Layer 12 of a small transformer language model trained on English Wikipedia (16 layers, counted from 0, width 128).
In attention head 0, each number of a token's query is one row of weights dot the token's vector x. The head spreads its attention over the tokens so far by the softmax of query dot key.

Query weights of the head. A number n stands for (n - 500) times 0.0006.
q0: 625,451,670,537,471,687,365,526,396,552,479,364,601,541,477,401,604,546,751,638,373,394,500,539,571,289,491,613,559,494,552,583,389,359,546,488,420,627,362,469,431,539,470,409,403,444,518,609,527,544,636,644,515,519,579,439,670,536,545,676,449,533,726,503,497,541,230,371,769,432,403,336,578,575,407,515,503,319,485,423,514,560,649,561,490,563,432,373,433,586,517,667,472,434,440,455,307,478,479,485,582,543,624,452,555,457,643,340,446,408,381,594,438,468,664,450,417,694,531,472,361,541,479,550,362,476,524,702
q1: 521,605,204,434,439,528,451,629,496,493,702,536,497,429,552,551,363,514,514,710,395,529,810,619,473,685,393,604,442,458,713,507,580,737,524,395,496,475,567,224,789,525,451,490,430,514,328,394,334,522,528,561,339,420,567,532,540,443,534,482,432,440,399,528,766,404,493,638,540,398,632,370,528,331,445,479,515,620,567,695,302,646,362,677,695,567,445,562,722,322,460,385,552,393,489,492,507,493,447,454,604,540,511,414,561,593,489,315,636,698,840,358,483,510,426,288,623,467,205,576,411,452,558,515,511,604,621,489
q2: 653,550,506,487,383,448,515,663,459,426,631,649,434,718,297,481,541,337,744,571,318,431,566,493,461,617,465,340,400,410,620,525,606,485,555,481,500,549,569,261,642,500,404,600,456,473,437,644,321,456,479,556,653,493,795,494,422,378,568,714,349,664,484,392,470,421,469,420,487,469,586,341,563,487,506,470,368,591,436,521,405,503,420,489,629,515,432,470,325,471,443,497,560,488,509,535,525,649,658,521,485,457,656,458,523,497,518,372,653,783,552,574,482,361,488,456,441,456,401,531,454,682,386,503,455,638,606,379
q3: 543,318,682,484,545,391,366,359,562,704,656,575,617,444,257,487,663,430,570,627,405,490,328,581,457,405,435,326,684,436,651,456,455,491,500,378,397,393,643,663,531,247,429,491,348,509,605,691,319,536,473,554,582,624,595,651,647,572,500,707,626,422,579,571,478,640,291,406,503,535,519,494,608,493,436,646,494,381,565,580,645,606,569,448,437,599,436,421,449,464,605,482,468,372,475,420,446,510,603,750,463,437,535,405,575,544,588,472,602,558,405,454,610,509,664,603,599,520,421,328,585,615,414,526,599,538,544,650
q4: 464,429,509,543,540,397,522,412,639,503,453,525,451,503,470,557,648,601,492,503,632,690,402,828,500,309,454,494,561,516,556,514,526,530,645,531,512,480,550,503,453,478,593,567,710,500,582,741,574,451,665,438,674,515,236,517,548,682,527,391,623,297,412,453,514,593,551,565,391,457,458,538,517,539,473,497,624,497,417,356,423,517,456,438,500,431,511,259,466,439,471,437,517,430,556,320,605,386,533,629,514,503,550,447,417,617,413,519,432,497,410,524,467,470,539,557,554,575,599,364,453,404,613,598,550,304,364,567
q5: 439,306,293,568,627,508,508,472,647,272,409,529,504,526,548,631,582,718,379,520,648,406,688,612,611,668,663,525,428,577,407,500,644,446,583,792,439,679,459,487,545,496,651,745,401,407,402,479,629,457,783,555,642,367,206,521,250,558,544,284,588,326,308,337,612,349,572,641,423,619,392,684,434,500,388,427,616,417,294,317,481,194,413,266,430,356,581,403,680,567,287,345,676,446,558,311,698,639,405,496,637,672,512,448,468,550,429,504,504,216,659,403,678,400,426,623,327,681,563,610,512,348,315,775,475,174,306,306
q6: 442,661,355,492,659,658,420,584,385,496,577,500,533,403,689,530,489,511,547,425,318,584,542,313,351,718,298,511,548,669,484,246,654,507,434,628,216,710,445,519,464,515,428,757,481,367,380,257,512,217,310,478,293,551,542,400,541,341,574,367,438,596,516,388,687,642,470,536,508,658,589,464,293,631,496,486,451,266,445,586,462,529,481,279,492,544,425,486,786,284,483,609,641,533,478,753,347,605,474,377,385,448,323,373,732,437,489,710,721,504,630,414,565,489,449,511,478,485,515,526,426,639,646,595,420,552,610,374
q7: 504,473,480,445,402,704,519,446,705,573,466,750,567,839,526,384,453,581,441,283,695,312,403,525,257,520,512,654,434,474,326,750,419,530,342,724,672,454,455,485,342,704,601,434,492,563,534,610,622,571,666,589,599,472,271,744,271,485,621,420,272,428,552,549,390,338,593,540,437,442,298,534,556,426,548,526,543,334,281,474,482,500,734,672,428,350,511,674,550,461,511,567,335,432,538,448,500,334,190,631,518,600,660,329,500,671,390,466,541,608,569,378,385,416,725,391,365,634,343,693,375,663,350,358,545,355,534,433
q8: 453,479,575,312,402,521,629,402,468,681,503,466,672,731,593,171,636,503,523,487,630,706,302,437,314,350,468,639,530,453,540,576,388,561,529,524,493,311,544,363,408,520,402,404,567,410,497,475,721,365,540,556,459,592,579,514,672,569,624,497,326,613,717,517,473,525,419,367,372,416,562,422,558,541,493,550,404,442,558,627,679,609,662,395,583,541,573,507,261,387,577,365,372,473,767,573,246,343,616,446,276,292,462,277,477,441,328,534,598,611,535,467,390,437,551,303,552,383,424,388,545,651,594,553,531,541,708,550
q9: 813,550,513,475,624,508,637,523,737,318,439,399,592,696,461,595,504,373,508,406,649,723,377,351,288,614,407,586,620,544,535,471,479,625,350,492,350,443,516,695,560,480,213,732,525,563,484,450,284,504,405,450,275,418,458,590,591,492,621,516,183,395,149,488,488,707,625,618,538,592,553,380,520,373,492,512,361,447,391,436,646,472,589,477,903,653,488,619,566,657,583,424,424,398,269,423,562,715,415,556,358,307,215,219,387,288,504,301,216,568,574,405,270,622,396,625,302,555,315,612,431,772,574,534,617,553,613,462
q10: 507,669,724,642,615,715,314,632,603,450,376,525,490,745,551,478,378,525,576,373,634,591,490,607,425,518,401,468,496,361,470,633,626,454,607,374,436,486,367,345,588,683,514,521,445,434,591,496,276,452,397,407,496,462,419,625,518,450,440,589,354,673,589,483,398,710,417,589,430,373,699,155,315,553,469,510,537,542,528,687,250,316,448,314,377,598,576,528,600,510,573,403,511,369,436,399,414,558,514,437,362,325,351,623,442,557,472,486,559,438,382,428,417,846,521,460,608,812,504,608,667,596,414,566,602,436,743,378
q11: 669,576,631,515,461,696,537,514,334,640,352,500,606,512,443,466,461,350,739,442,477,446,240,669,532,716,477,579,585,391,215,635,515,448,542,462,382,541,526,364,426,644,321,299,335,576,577,592,521,407,464,617,552,318,488,347,561,701,512,567,618,645,422,518,371,446,473,190,631,458,336,588,617,592,378,547,631,581,419,460,827,578,411,541,218,493,532,225,395,468,600,664,581,519,633,457,440,409,363,518,507,459,489,632,670,507,787,355,547,703,350,663,351,511,617,557,583,388,485,526,422,317,523,539,739,728,404,651
q12: 654,295,438,677,414,452,630,440,612,640,426,500,621,363,608,584,322,519,475,532,535,527,479,226,468,655,604,485,504,394,607,489,538,345,560,492,602,455,522,165,522,367,379,460,485,318,364,446,215,686,362,568,597,464,694,305,728,507,346,265,645,571,378,493,455,500,737,583,577,447,519,628,699,384,780,518,500,244,393,577,733,593,309,607,256,389,482,551,601,444,420,694,515,273,478,437,496,504,415,500,366,383,388,629,354,220,691,660,412,489,519,387,398,395,493,603,348,724,406,496,429,453,538,415,389,553,615,527
q13: 538,360,437,311,562,352,637,464,468,671,637,553,432,384,459,446,452,546,344,563,592,429,323,616,374,484,816,701,334,451,626,496,516,220,580,422,476,389,492,519,352,530,264,737,504,541,425,480,483,532,448,438,442,704,492,600,438,684,739,492,520,351,424,432,321,313,719,456,733,367,419,492,538,389,463,745,678,527,428,414,513,668,620,433,391,625,548,556,481,406,617,459,208,401,542,524,546,714,686,601,496,693,443,548,482,400,557,561,417,519,154,459,373,478,530,492,228,547,438,570,837,676,709,346,579,377,694,305
q14: 641,391,272,629,590,429,496,295,407,637,478,500,139,444,643,651,356,486,277,405,608,680,551,548,777,588,393,559,890,632,557,527,660,527,148,395,774,581,248,386,620,549,478,938,620,343,407,574,336,449,439,645,433,56,649,333,335,621,238,397,193,415,604,513,478,309,679,678,398,381,554,500,314,331,677,522,417,558,407,439,484,487,481,347,486,615,500,422,590,631,450,430,468,388,531,292,536,550,406,566,740,391,123,279,440,446,334,487,320,426,653,478,404,652,319,486,300,370,545,755,464,547,405,449,323,441,719,383
q15: 624,440,676,496,707,398,586,616,537,620,445,626,438,455,527,809,586,488,366,527,517,577,578,360,706,721,504,580,590,535,403,488,424,609,388,460,296,642,379,476,551,484,512,466,630,450,465,731,225,394,745,316,231,563,447,516,584,685,580,733,625,543,496,353,527,537,851,557,390,665,532,562,387,661,416,408,500,453,696,358,678,547,277,605,754,445,443,776,496,444,617,407,561,618,755,612,416,287,527,376,397,719,551,748,564,488,587,386,577,858,785,638,542,485,539,548,536,353,763,552,547,414,560,422,601,441,418,463
q16: 647,365,630,625,624,496,352,489,577,699,551,367,538,360,428,492,846,456,595,254,348,625,470,475,400,472,431,682,402,462,446,456,440,457,582,368,467,629,515,404,384,500,454,352,637,382,488,468,383,431,763,687,437,792,419,350,428,504,575,394,512,516,578,281,216,423,672,405,565,464,701,492,326,597,417,394,306,442,457,691,695,598,717,511,545,535,561,576,224,699,467,696,468,719,418,570,560,508,473,565,473,101,132,533,608,539,484,328,562,496,528,687,515,439,566,640,671,650,536,226,418,394,710,654,597,535,457,431
q17: 420,686,449,443,569,448,503,594,575,365,437,483,449,585,329,465,629,535,418,483,588,357,574,459,463,265,368,649,651,616,503,365,409,543,593,580,589,425,363,636,448,451,659,492,354,562,645,497,404,653,447,447,631,364,479,477,423,535,565,497,540,335,594,614,583,479,390,416,473,393,346,429,437,347,679,483,620,371,454,455,436,722,439,516,433,466,567,494,544,369,381,435,647,341,347,341,312,420,569,676,469,512,465,515,489,575,390,595,619,517,491,599,463,511,703,458,512,596,529,550,483,443,535,491,537,480,399,377
q18: 373,474,467,409,631,554,500,516,598,613,381,523,679,488,390,433,580,480,386,552,509,594,487,565,464,577,456,566,444,508,619,445,567,576,497,427,431,466,514,398,525,565,452,644,600,525,354,556,538,577,489,567,781,305,565,417,672,520,433,474,491,267,443,410,443,571,348,483,588,369,597,413,432,491,486,309,338,509,616,525,384,597,506,561,521,599,547,653,491,465,582,422,586,526,241,437,384,544,421,643,572,422,366,587,407,360,629,466,511,589,638,461,511,420,525,307,717,465,402,451,466,530,462,500,475,638,659,628
q19: 378,410,592,406,556,471,626,407,454,629,497,450,613,546,403,317,650,300,483,452,361,594,439,344,403,571,637,607,513,457,585,437,368,389,570,476,438,459,631,494,319,477,402,400,543,417,436,558,614,528,523,614,459,604,457,518,515,595,509,338,435,403,481,387,424,641,421,409,521,397,426,474,517,643,327,351,436,353,553,615,671,553,611,456,584,564,672,451,280,570,580,526,573,627,456,544,560,512,535,561,314,455,403,469,466,414,456,420,604,659,455,670,572,588,462,452,599,491,485,272,562,629,452,552,450,708,744,552
q20: 630,577,552,361,553,547,387,581,345,527,655,287,523,497,492,569,573,320,509,492,399,431,506,339,313,464,766,666,535,540,484,521,494,526,672,333,577,573,549,414,598,494,468,545,264,500,627,533,591,582,298,542,297,506,576,412,503,509,646,368,515,404,402,431,430,533,464,375,536,485,603,345,722,585,376,486,485,602,436,683,662,468,405,357,491,590,457,454,388,412,623,448,567,623,532,392,559,631,477,382,258,524,605,460,550,565,547,482,555,506,471,500,403,503,552,524,536,442,577,494,453,583,464,482,396,497,608,381
q21: 465,377,353,713,658,594,406,432,568,497,365,585,239,599,569,735,494,619,563,294,602,531,606,462,519,411,472,464,596,410,569,509,533,521,461,518,671,488,491,280,585,441,546,411,479,621,503,494,438,564,592,728,553,465,515,500,440,491,604,470,559,426,233,520,474,328,600,557,494,370,387,369,506,293,469,549,598,609,600,468,493,341,392,623,422,617,520,434,598,386,552,488,463,468,515,363,434,356,403,346,489,542,530,460,449,444,556,400,456,460,488,537,517,540,593,503,530,586,610,659,479,552,479,524,287,298,688,469
q22: 428,515,267,500,609,408,493,405,424,590,559,636,518,566,297,642,531,437,711,468,415,435,521,579,523,328,709,493,320,540,426,578,661,296,619,676,434,360,533,256,471,664,471,546,394,328,402,383,606,595,561,485,832,484,489,448,586,275,274,474,779,548,485,529,580,393,541,496,633,598,563,724,427,358,571,443,397,643,354,716,321,566,642,592,535,354,557,421,578,410,514,446,390,485,449,426,295,403,485,840,783,270,522,639,532,522,415,471,699,263,567,529,590,514,518,470,578,530,441,631,386,423,582,576,627,763,456,542
q23: 440,565,334,621,592,486,571,520,397,207,553,546,378,597,469,446,448,604,223,345,779,533,638,665,515,589,294,421,369,396,530,464,428,704,638,341,564,464,553,399,366,468,402,586,694,542,423,434,402,489,545,677,785,436,437,189,518,582,334,489,493,496,485,594,733,297,580,603,349,544,418,430,311,450,318,479,438,479,394,337,225,458,489,516,620,409,621,417,704,433,487,441,404,638,447,436,723,424,610,374,728,572,479,470,395,450,425,358,479,503,418,642,566,476,395,336,363,563,597,406,440,303,496,298,405,482,475,515
q24: 380,353,429,610,435,549,538,764,425,380,224,651,239,667,339,535,646,753,496,485,572,222,511,738,682,539,410,289,79,270,638,462,392,673,482,635,628,413,657,546,492,515,440,452,602,611,451,496,630,512,714,477,691,625,362,515,407,276,387,599,440,492,504,668,609,310,632,529,363,582,443,451,354,386,405,430,606,568,545,263,298,337,528,556,400,462,471,548,546,310,443,470,433,527,519,328,673,527,436,593,666,565,618,679,431,500,428,439,612,541,385,537,685,386,466,578,527,508,542,535,375,322,731,551,553,370,254,484
q25: 447,516,611,496,558,230,481,424,373,554,797,538,478,392,548,403,397,241,571,434,264,504,453,545,402,758,303,384,483,571,508,616,461,523,569,376,556,523,417,586,655,595,298,559,465,403,421,429,458,544,571,508,473,459,516,592,605,420,338,660,601,260,765,264,542,548,629,404,697,383,546,571,621,484,478,385,646,485,451,877,447,443,488,651,524,269,470,407,527,648,653,418,725,473,287,702,628,508,367,477,533,581,775,660,449,378,787,454,515,634,519,667,574,470,206,328,516,662,388,593,611,532,442,508,594,692,344,329
q26: 429,472,347,404,625,466,500,523,436,521,555,466,456,551,543,381,650,382,470,809,605,571,484,444,467,607,521,597,414,564,537,336,528,534,441,339,729,627,636,626,626,507,385,573,425,527,635,443,527,864,637,455,424,610,564,424,384,634,569,466,471,596,627,426,620,439,630,567,386,588,362,625,524,515,351,503,557,401,585,534,532,459,583,640,424,353,620,570,361,484,708,500,528,376,370,471,559,101,544,595,721,392,600,258,608,586,541,586,449,362,448,500,735,274,585,581,343,475,347,615,565,615,524,464,405,462,408,768
q27: 219,461,408,488,831,469,454,397,596,258,500,726,560,496,630,191,636,609,571,433,355,456,424,670,389,648,699,492,563,425,553,372,379,492,668,696,561,689,500,280,500,336,606,377,512,586,519,449,287,456,433,360,515,557,280,473,684,477,406,562,549,650,646,477,546,572,342,574,365,626,542,417,481,301,559,313,385,286,420,571,389,523,661,511,496,492,660,575,512,536,597,338,615,504,454,423,379,210,557,519,436,228,450,625,753,681,442,523,519,406,384,519,680,400,530,524,605,528,100,348,465,492,477,683,443,306,320,436
q28: 265,559,316,746,441,496,519,460,500,414,458,496,458,629,500,414,704,683,399,347,367,508,507,641,733,568,488,243,492,526,603,449,590,546,380,504,504,396,481,429,637,454,383,507,444,384,458,326,624,596,627,508,527,631,604,686,500,535,578,396,512,546,642,281,622,380,626,362,770,712,260,477,337,289,433,829,277,343,435,530,469,354,504,589,269,489,340,328,508,533,403,655,397,385,508,512,761,394,458,175,683,632,627,524,327,157,346,465,458,440,620,522,455,541,716,512,508,480,411,691,627,363,457,632,519,485,458,716
q29: 376,570,618,450,531,565,407,547,699,413,670,508,408,684,638,235,682,282,686,496,363,319,558,610,457,538,348,294,668,532,361,492,620,718,373,575,367,300,448,600,504,476,640,425,538,548,656,647,112,681,334,805,312,404,445,664,417,317,388,610,431,589,581,556,702,542,713,472,471,592,655,456,391,596,484,468,605,524,266,587,622,476,338,665,453,649,362,583,561,362,671,736,563,512,309,440,257,475,743,436,330,405,541,619,694,688,284,500,680,731,594,448,635,504,311,392,694,673,381,492,414,704,401,521,721,533,520,631
q30: 357,542,600,749,624,326,419,684,597,360,437,596,460,504,593,527,488,511,569,547,477,362,767,436,512,558,338,609,508,671,341,470,470,633,574,633,684,560,529,508,489,393,412,273,481,681,621,630,364,535,478,662,519,528,330,294,435,493,615,560,755,674,363,624,452,546,656,640,542,329,250,416,625,696,561,670,638,382,437,504,728,548,282,747,806,614,424,258,448,546,424,489,350,600,315,524,575,659,493,529,551,748,474,660,560,571,560,548,562,456,459,504,511,464,716,431,338,669,342,353,589,407,534,523,331,429,308,415
q31: 721,260,617,420,478,542,273,430,681,374,442,481,485,256,601,476,464,531,526,620,606,536,613,182,615,488,480,473,601,451,380,253,603,592,412,528,406,500,370,630,615,666,530,350,456,447,553,731,255,713,417,692,430,562,605,652,579,488,726,539,635,581,463,401,612,597,488,200,368,492,376,367,515,321,571,504,580,554,346,606,509,554,532,439,553,638,538,300,356,423,507,435,568,500,461,459,551,618,461,363,523,480,837,370,544,438,764,744,378,262,512,432,379,174,351,532,594,496,477,972,597,504,531,432,381,469,496,488

Each question shows a short text with each token's key, already scaled and adjusted for position as the last token sees it. A number n stands for (n - 500) times 0.0028.

Then comes the last token's vector x. A number n stands for (n - 500) times 0.016.

0 " I": 494,503,540,464,449,559,589,591,382,393,459,404,491,513,516,581,523,494,484,500,466,529,609,510,818,618,489,369,452,427,391,526
1 " k": 518,427,571,414,407,590,606,642,456,425,495,368,513,507,567,508,486,449,489,472,428,446,581,495,820,648,444,426,399,474,383,554
2 "n": 529,481,581,426,340,646,640,778,498,533,646,553,543,400,588,490,555,431,554,497,315,503,639,463,803,632,500,522,474,565,573,602
3 "ow": 518,512,565,470,465,568,490,644,452,517,478,521,657,568,671,504,574,462,516,452,383,586,547,523,694,551,514,356,398,428,566,599
4 " m": 454,597,542,483,435,585,464,635,471,476,509,494,509,482,502,515,471,425,519,490,481,483,501,493,704,664,540,445,484,498,496,583
5 "y": 377,564,527,472,388,556,579,582,385,471,591,476,454,412,635,531,507,535,593,500,420,550,555,588,629,520,570,506,341,419,435,494
6 "s": 582,435,474,421,470,668,547,714,454,446,547,494,568,495,542,555,439,549,488,427,424,494,590,580,711,512,500,450,303,368,492,466
x: 510,350,516,568,488,570,520,632,418,574,573,548,607,447,491,526,470,526,508,559,461,471,602,625,445,542,340,533,338,441,669,625,588,432,568,550,474,401,427,474,454,590,450,475,487,536,489,447,569,410,439,459,380,406,415,558,468,552,532,442,419,568,564,502,622,495,652,592,475,491,575,602,438,400,501,464,438,616,535,628,380,493,490,476,413,466,456,528,537,513,336,535,669,611,437,530,557,549,503,483,621,564,425,532,533,565,484,580,616,515,385,470,559,500,411,500,566,566,626,469,521,528,433,350,560,546,444,435
Which two tokens does the last token look at most, in order? 1 " k", 0 " I"

0 "\n": 492,526,546,465,468,573,565,627,390,380,449,432,497,508,479,579,529,500,514,479,436,513,640,485,853,640,502,349,433,440,424,509
1 "|": 474,533,534,433,478,627,545,697,447,381,454,493,517,478,440,519,539,493,503,500,382,489,654,462,910,694,511,403,410,469,493,539
2 " ": 481,511,433,417,466,623,496,735,492,429,436,604,502,471,419,487,563,605,507,469,400,417,590,445,810,706,552,424,341,588,581,550
3 " |": 486,544,538,395,523,588,438,726,541,471,488,582,482,425,461,482,547,450,519,486,399,427,645,445,863,610,542,411,459,500,555,530
4 " B": 419,517,474,331,462,688,525,676,488,477,540,538,538,436,536,515,529,456,449,419,375,477,563,479,835,679,558,461,424,412,592,619
5 "N": 513,517,512,388,450,670,569,733,461,432,522,562,614,454,587,497,513,484,497,424,325,564,635,471,790,582,565,480,544,480,618,549
6 "P": 498,628,464,420,490,630,531,646,515,420,606,584,565,444,561,525,511,547,484,476,332,522,549,557,819,616,510,549,551,492,556,490
x: 407,580,452,561,512,444,484,469,402,540,454,473,505,457,470,567,505,434,385,489,565,488,370,724,555,535,395,559,400,397,607,513,529,484,559,643,494,445,386,515,441,523,463,379,612,455,488,482,536,547,533,453,402,564,484,490,486,499,528,508,611,536,443,544,438,520,555,595,451,489,463,451,477,456,457,572,574,627,595,361,280,534,539,424,374,575,592,515,567,465,444,596,486,499,541,463,552,402,429,620,496,608,494,434,455,512,509,453,405,461,484,548,569,443,623,481,380,543,599,505,584,392,488,544,632,386,290,526
Which token does the last token look at most? 6 "P"

0 "i": 492,505,556,477,448,552,593,592,380,403,454,401,491,514,530,570,525,491,482,499,485,525,608,503,822,607,499,359,453,411,380,525
1 "k": 593,422,566,396,385,541,639,656,483,529,555,351,565,415,580,511,534,367,448,512,442,493,519,490,799,652,503,490,357,500,461,587
2 "e": 470,546,572,430,402,587,619,636,380,505,565,480,539,484,598,489,550,436,491,521,438,494,556,572,767,661,463,515,486,483,506,445
3 " at": 538,487,558,523,473,498,511,599,490,510,442,498,624,548,650,487,539,448,488,486,479,541,480,466,748,566,470,419,484,463,445,628
4 " th": 396,613,587,396,442,693,521,718,551,598,446,384,609,458,477,496,490,440,517,453,307,448,532,552,728,594,511,610,347,563,430,576
5 "is": 427,446,477,508,483,665,457,675,538,513,450,488,479,488,486,558,492,547,504,506,340,509,659,434,616,592,502,464,306,592,589,456
6 " p": 532,563,586,458,488,556,566,657,479,525,457,396,488,493,545,626,427,521,503,429,428,577,444,496,641,635,543,489,368,560,442,614
x: 444,511,478,464,477,451,622,636,429,492,455,664,553,464,513,503,560,599,534,567,453,485,468,428,445,540,379,443,372,478,698,561,476,431,369,523,507,473,409,536,465,519,460,515,559,624,495,360,576,532,492,581,638,539,493,630,534,428,467,434,538,465,442,438,510,384,505,508,546,384,653,525,594,494,569,588,547,512,466,425,465,589,566,482,450,468,666,548,573,523,448,704,472,558,491,614,661,639,464,597,531,531,462,505,359,441,531,436,562,436,494,428,533,613,510,536,377,561,594,455,572,474,535,496,351,562,459,551
Which two tokens does the last token look at most, in order? 0 "i", 2 "e"

0 " |": 503,503,542,453,462,575,568,632,420,394,461,435,509,513,503,558,518,482,490,504,428,503,634,485,864,637,499,363,428,428,389,518
1 " I": 591,461,377,331,385,669,625,757,575,488,502,458,610,472,523,532,579,520,423,542,387,537,542,431,825,653,532,522,437,533,551,592
2 "J": 543,509,565,322,378,662,544,717,542,371,450,493,656,331,552,541,574,418,439,527,266,466,688,514,884,685,546,567,430,567,583,562
3 "O": 487,500,491,358,484,649,507,666,520,462,566,511,672,391,542,486,460,456,516,526,320,470,642,498,870,640,569,611,486,563,595,512
4 "F": 424,584,536,370,443,685,509,656,514,458,496,496,679,376,520,534,485,450,504,514,286,538,610,480,840,725,607,582,517,459,569,604
5 " |": 495,608,564,363,560,638,457,725,572,420,530,565,635,444,411,539,452,523,502,493,332,466,625,499,864,735,504,564,470,514,451,510
6 " M": 604,632,531,380,439,679,593,683,519,489,520,406,639,434,505,530,384,561,476,395,402,504,553,457,818,654,536,577,366,487,519,622
x: 649,537,384,461,487,474,534,487,403,535,454,519,536,443,467,518,601,548,516,517,514,402,540,453,562,558,550,539,410,412,885,527,611,527,517,531,492,386,599,436,449,425,535,495,536,561,483,423,450,455,572,410,582,525,389,524,558,565,401,407,475,573,428,387,538,496,545,482,436,491,547,528,505,349,523,531,584,418,607,405,487,519,597,554,478,535,487,463,548,513,507,613,515,441,404,490,588,443,551,663,507,558,577,544,405,451,533,477,602,509,570,559,450,407,444,561,541,577,508,471,507,388,470,374,510,516,468,466
Which two tokens does the last token look at most, in order? 5 " |", 4 "F"

0 "is": 493,512,551,473,456,554,589,592,382,391,455,398,486,512,530,571,521,495,492,496,481,523,616,501,821,619,498,357,445,415,387,521
1 " r": 620,430,557,424,389,669,590,634,483,501,547,415,488,446,603,508,511,425,376,534,471,490,440,489,761,666,431,570,416,618,440,516
2 "es": 524,508,496,407,407,651,578,645,467,554,521,476,599,531,632,404,616,410,485,563,517,493,449,453,620,646,628,485,420,498,495,578
3 "ear": 472,549,582,452,451,555,507,617,527,567,383,443,530,425,668,474,549,458,583,560,454,554,569,547,688,499,480,423,402,469,504,462
4 "ch": 463,558,525,498,437,563,523,604,429,445,449,418,657,588,685,442,470,445,495,442,560,424,577,409,786,651,504,411,450,415,390,493
5 " in": 574,469,589,450,487,510,537,624,507,438,468,461,586,481,673,505,489,475,494,493,490,541,536,459,695,538,501,426,404,458,540,582
6 "cl": 561,538,523,424,467,639,467,559,467,466,534,487,506,408,554,498,425,567,557,533,406,479,513,588,659,675,587,601,427,627,445,549
x: 620,411,343,426,506,382,567,511,445,541,492,535,378,407,463,631,707,439,461,567,483,477,496,473,478,603,588,531,462,550,547,448,457,593,496,494,440,548,554,450,480,580,541,587,466,514,482,543,434,556,500,493,576,401,564,551,469,525,470,504,412,558,562,628,418,561,667,565,482,523,622,389,483,565,410,477,634,494,401,484,488,472,567,637,485,585,506,457,545,546,364,543,427,510,455,615,603,516,403,619,600,544,549,469,410,412,640,392,620,479,490,488,515,390,486,469,385,458,751,588,539,450,405,533,607,570,580,447
Which two tokens does the last token look at most, in order? 4 "ch", 0 "is"

0 ":": 493,512,541,457,461,565,566,618,412,386,461,431,492,506,503,567,520,491,487,501,436,505,638,499,853,632,498,358,423,435,393,522
1 "\n": 498,544,472,423,462,642,522,743,489,370,468,548,551,453,389,544,535,538,541,444,321,405,712,441,935,734,539,402,379,522,515,505
2 "N": 548,503,429,398,454,681,646,704,480,582,508,465,592,441,476,470,599,360,482,475,396,553,438,432,817,656,535,486,455,543,493,637
3 "o": 432,601,450,350,445,697,522,629,567,467,439,593,559,438,622,548,586,477,474,438,306,505,642,498,787,675,547,621,451,443,584,439
4 "ver": 447,487,434,347,539,616,526,633,518,472,623,543,511,412,557,552,428,498,457,470,354,546,570,477,760,676,532,539,418,552,630,405
5 "im": 541,607,512,413,435,591,651,563,387,484,552,425,478,308,555,601,455,510,469,475,427,417,597,528,745,675,507,534,473,530,618,550
6 " m": 567,618,470,412,477,640,505,635,460,531,530,459,522,426,522,505,494,504,538,432,389,462,520,442,812,768,527,450,517,484,515,552
x: 502,556,445,325,585,400,544,508,503,401,479,435,460,465,510,485,548,528,535,518,621,467,464,501,569,459,443,465,481,463,706,517,552,516,502,544,567,452,530,428,449,450,553,459,550,361,312,422,478,501,633,459,617,493,365,491,520,524,439,305,462,537,524,391,420,294,565,388,527,493,561,465,536,442,534,547,481,364,566,361,374,450,554,550,368,588,444,405,527,523,427,584,471,404,469,550,577,537,461,474,693,591,447,442,285,292,605,460,538,521,536,439,489,546,425,602,475,607,506,472,526,532,440,390,458,465,505,534
Which two tokens does the last token look at most, in order? 3 "o", 6 " m"

0 "0": 488,516,545,482,458,545,576,599,394,374,452,425,494,512,506,574,528,497,484,489,477,518,618,504,825,619,498,352,438,432,392,529
1 ".": 487,521,521,468,479,528,521,659,423,381,493,503,526,513,476,562,513,482,511,486,448,512,646,510,838,670,501,387,399,515,454,535
2 "2": 396,490,553,433,468,586,495,712,554,372,574,570,576,419,387,543,535,422,475,491,404,465,624,457,806,666,486,450,351,559,452,570
3 " |": 517,554,507,393,539,620,480,815,576,434,528,609,518,498,413,515,517,420,505,497,304,426,673,441,933,662,518,448,455,489,456,475
4 " N": 395,605,412,419,443,660,657,756,538,575,488,434,573,468,502,484,472,445,441,413,406,546,411,388,748,562,548,514,421,520,477,623
5 "/": 510,473,541,424,503,652,549,783,616,411,491,487,607,505,505,582,438,561,397,415,328,565,540,453,773,625,475,577,528,558,565,379
6 "A": 499,558,494,393,549,705,461,686,607,442,530,556,610,471,554,518,469,457,378,456,299,543,542,451,818,681,505,460,429,564,631,525
x: 455,467,389,468,520,614,580,423,445,569,538,527,506,408,414,538,485,649,492,512,631,404,525,719,539,565,502,494,556,423,530,630,570,499,603,670,541,416,437,519,596,495,500,444,519,464,524,443,610,566,572,481,629,447,446,507,531,429,539,397,543,579,408,586,524,509,512,574,515,519,442,514,519,418,465,500,694,520,670,431,385,473,536,504,473,381,505,501,627,454,512,657,546,521,626,502,544,310,426,609,523,492,581,358,373,583,436,554,502,469,561,481,488,444,584,507,520,583,573,490,560,401,481,516,514,478,353,569
Which token does the last token look at most, and with what share of its attention? 3 " |", with about 70%

0 " and": 493,501,561,469,451,555,587,608,391,397,468,413,490,504,527,558,521,486,480,497,464,529,608,504,828,625,501,361,434,432,396,531
1 " M": 601,382,524,374,407,638,578,665,498,466,540,400,519,431,565,546,538,397,422,555,482,504,517,481,825,675,534,496,383,454,506,585
2 "an": 485,556,562,276,321,703,730,771,543,508,609,487,454,376,540,605,682,318,488,558,441,480,627,501,838,720,630,615,494,599,560,459
3 "ag": 457,560,522,414,438,641,590,672,458,702,442,368,570,487,592,463,593,374,490,448,392,547,412,588,744,549,584,493,407,451,482,541
4 "em": 505,525,580,486,524,479,556,505,395,538,498,448,575,575,586,508,479,477,429,500,467,504,472,550,643,668,607,434,460,563,566,526
5 "ent": 519,524,512,466,419,587,538,570,359,450,536,470,574,503,610,483,482,504,498,460,448,444,518,456,784,631,547,464,496,513,503,451
6 "\n": 513,427,435,517,535,638,492,733,504,346,463,549,512,424,398,511,546,457,486,448,357,429,661,489,854,672,554,457,435,501,483,459
x: 531,467,591,487,503,398,500,346,351,576,569,337,464,436,483,411,599,494,512,566,598,424,499,541,596,576,596,562,279,473,679,500,463,512,462,515,506,459,444,549,440,547,572,444,537,462,491,408,515,490,538,460,489,492,500,630,522,612,438,563,484,428,516,458,446,456,646,335,574,341,501,538,467,563,474,549,583,426,455,471,463,518,538,529,346,481,544,465,545,426,448,528,593,354,558,583,552,507,513,474,536,624,509,517,396,384,471,580,554,518,419,497,483,408,544,553,404,606,570,585,527,464,514,367,541,625,354,546
Which token does the last token look at most, and with what share of its attention? 6 "\n", with about 70%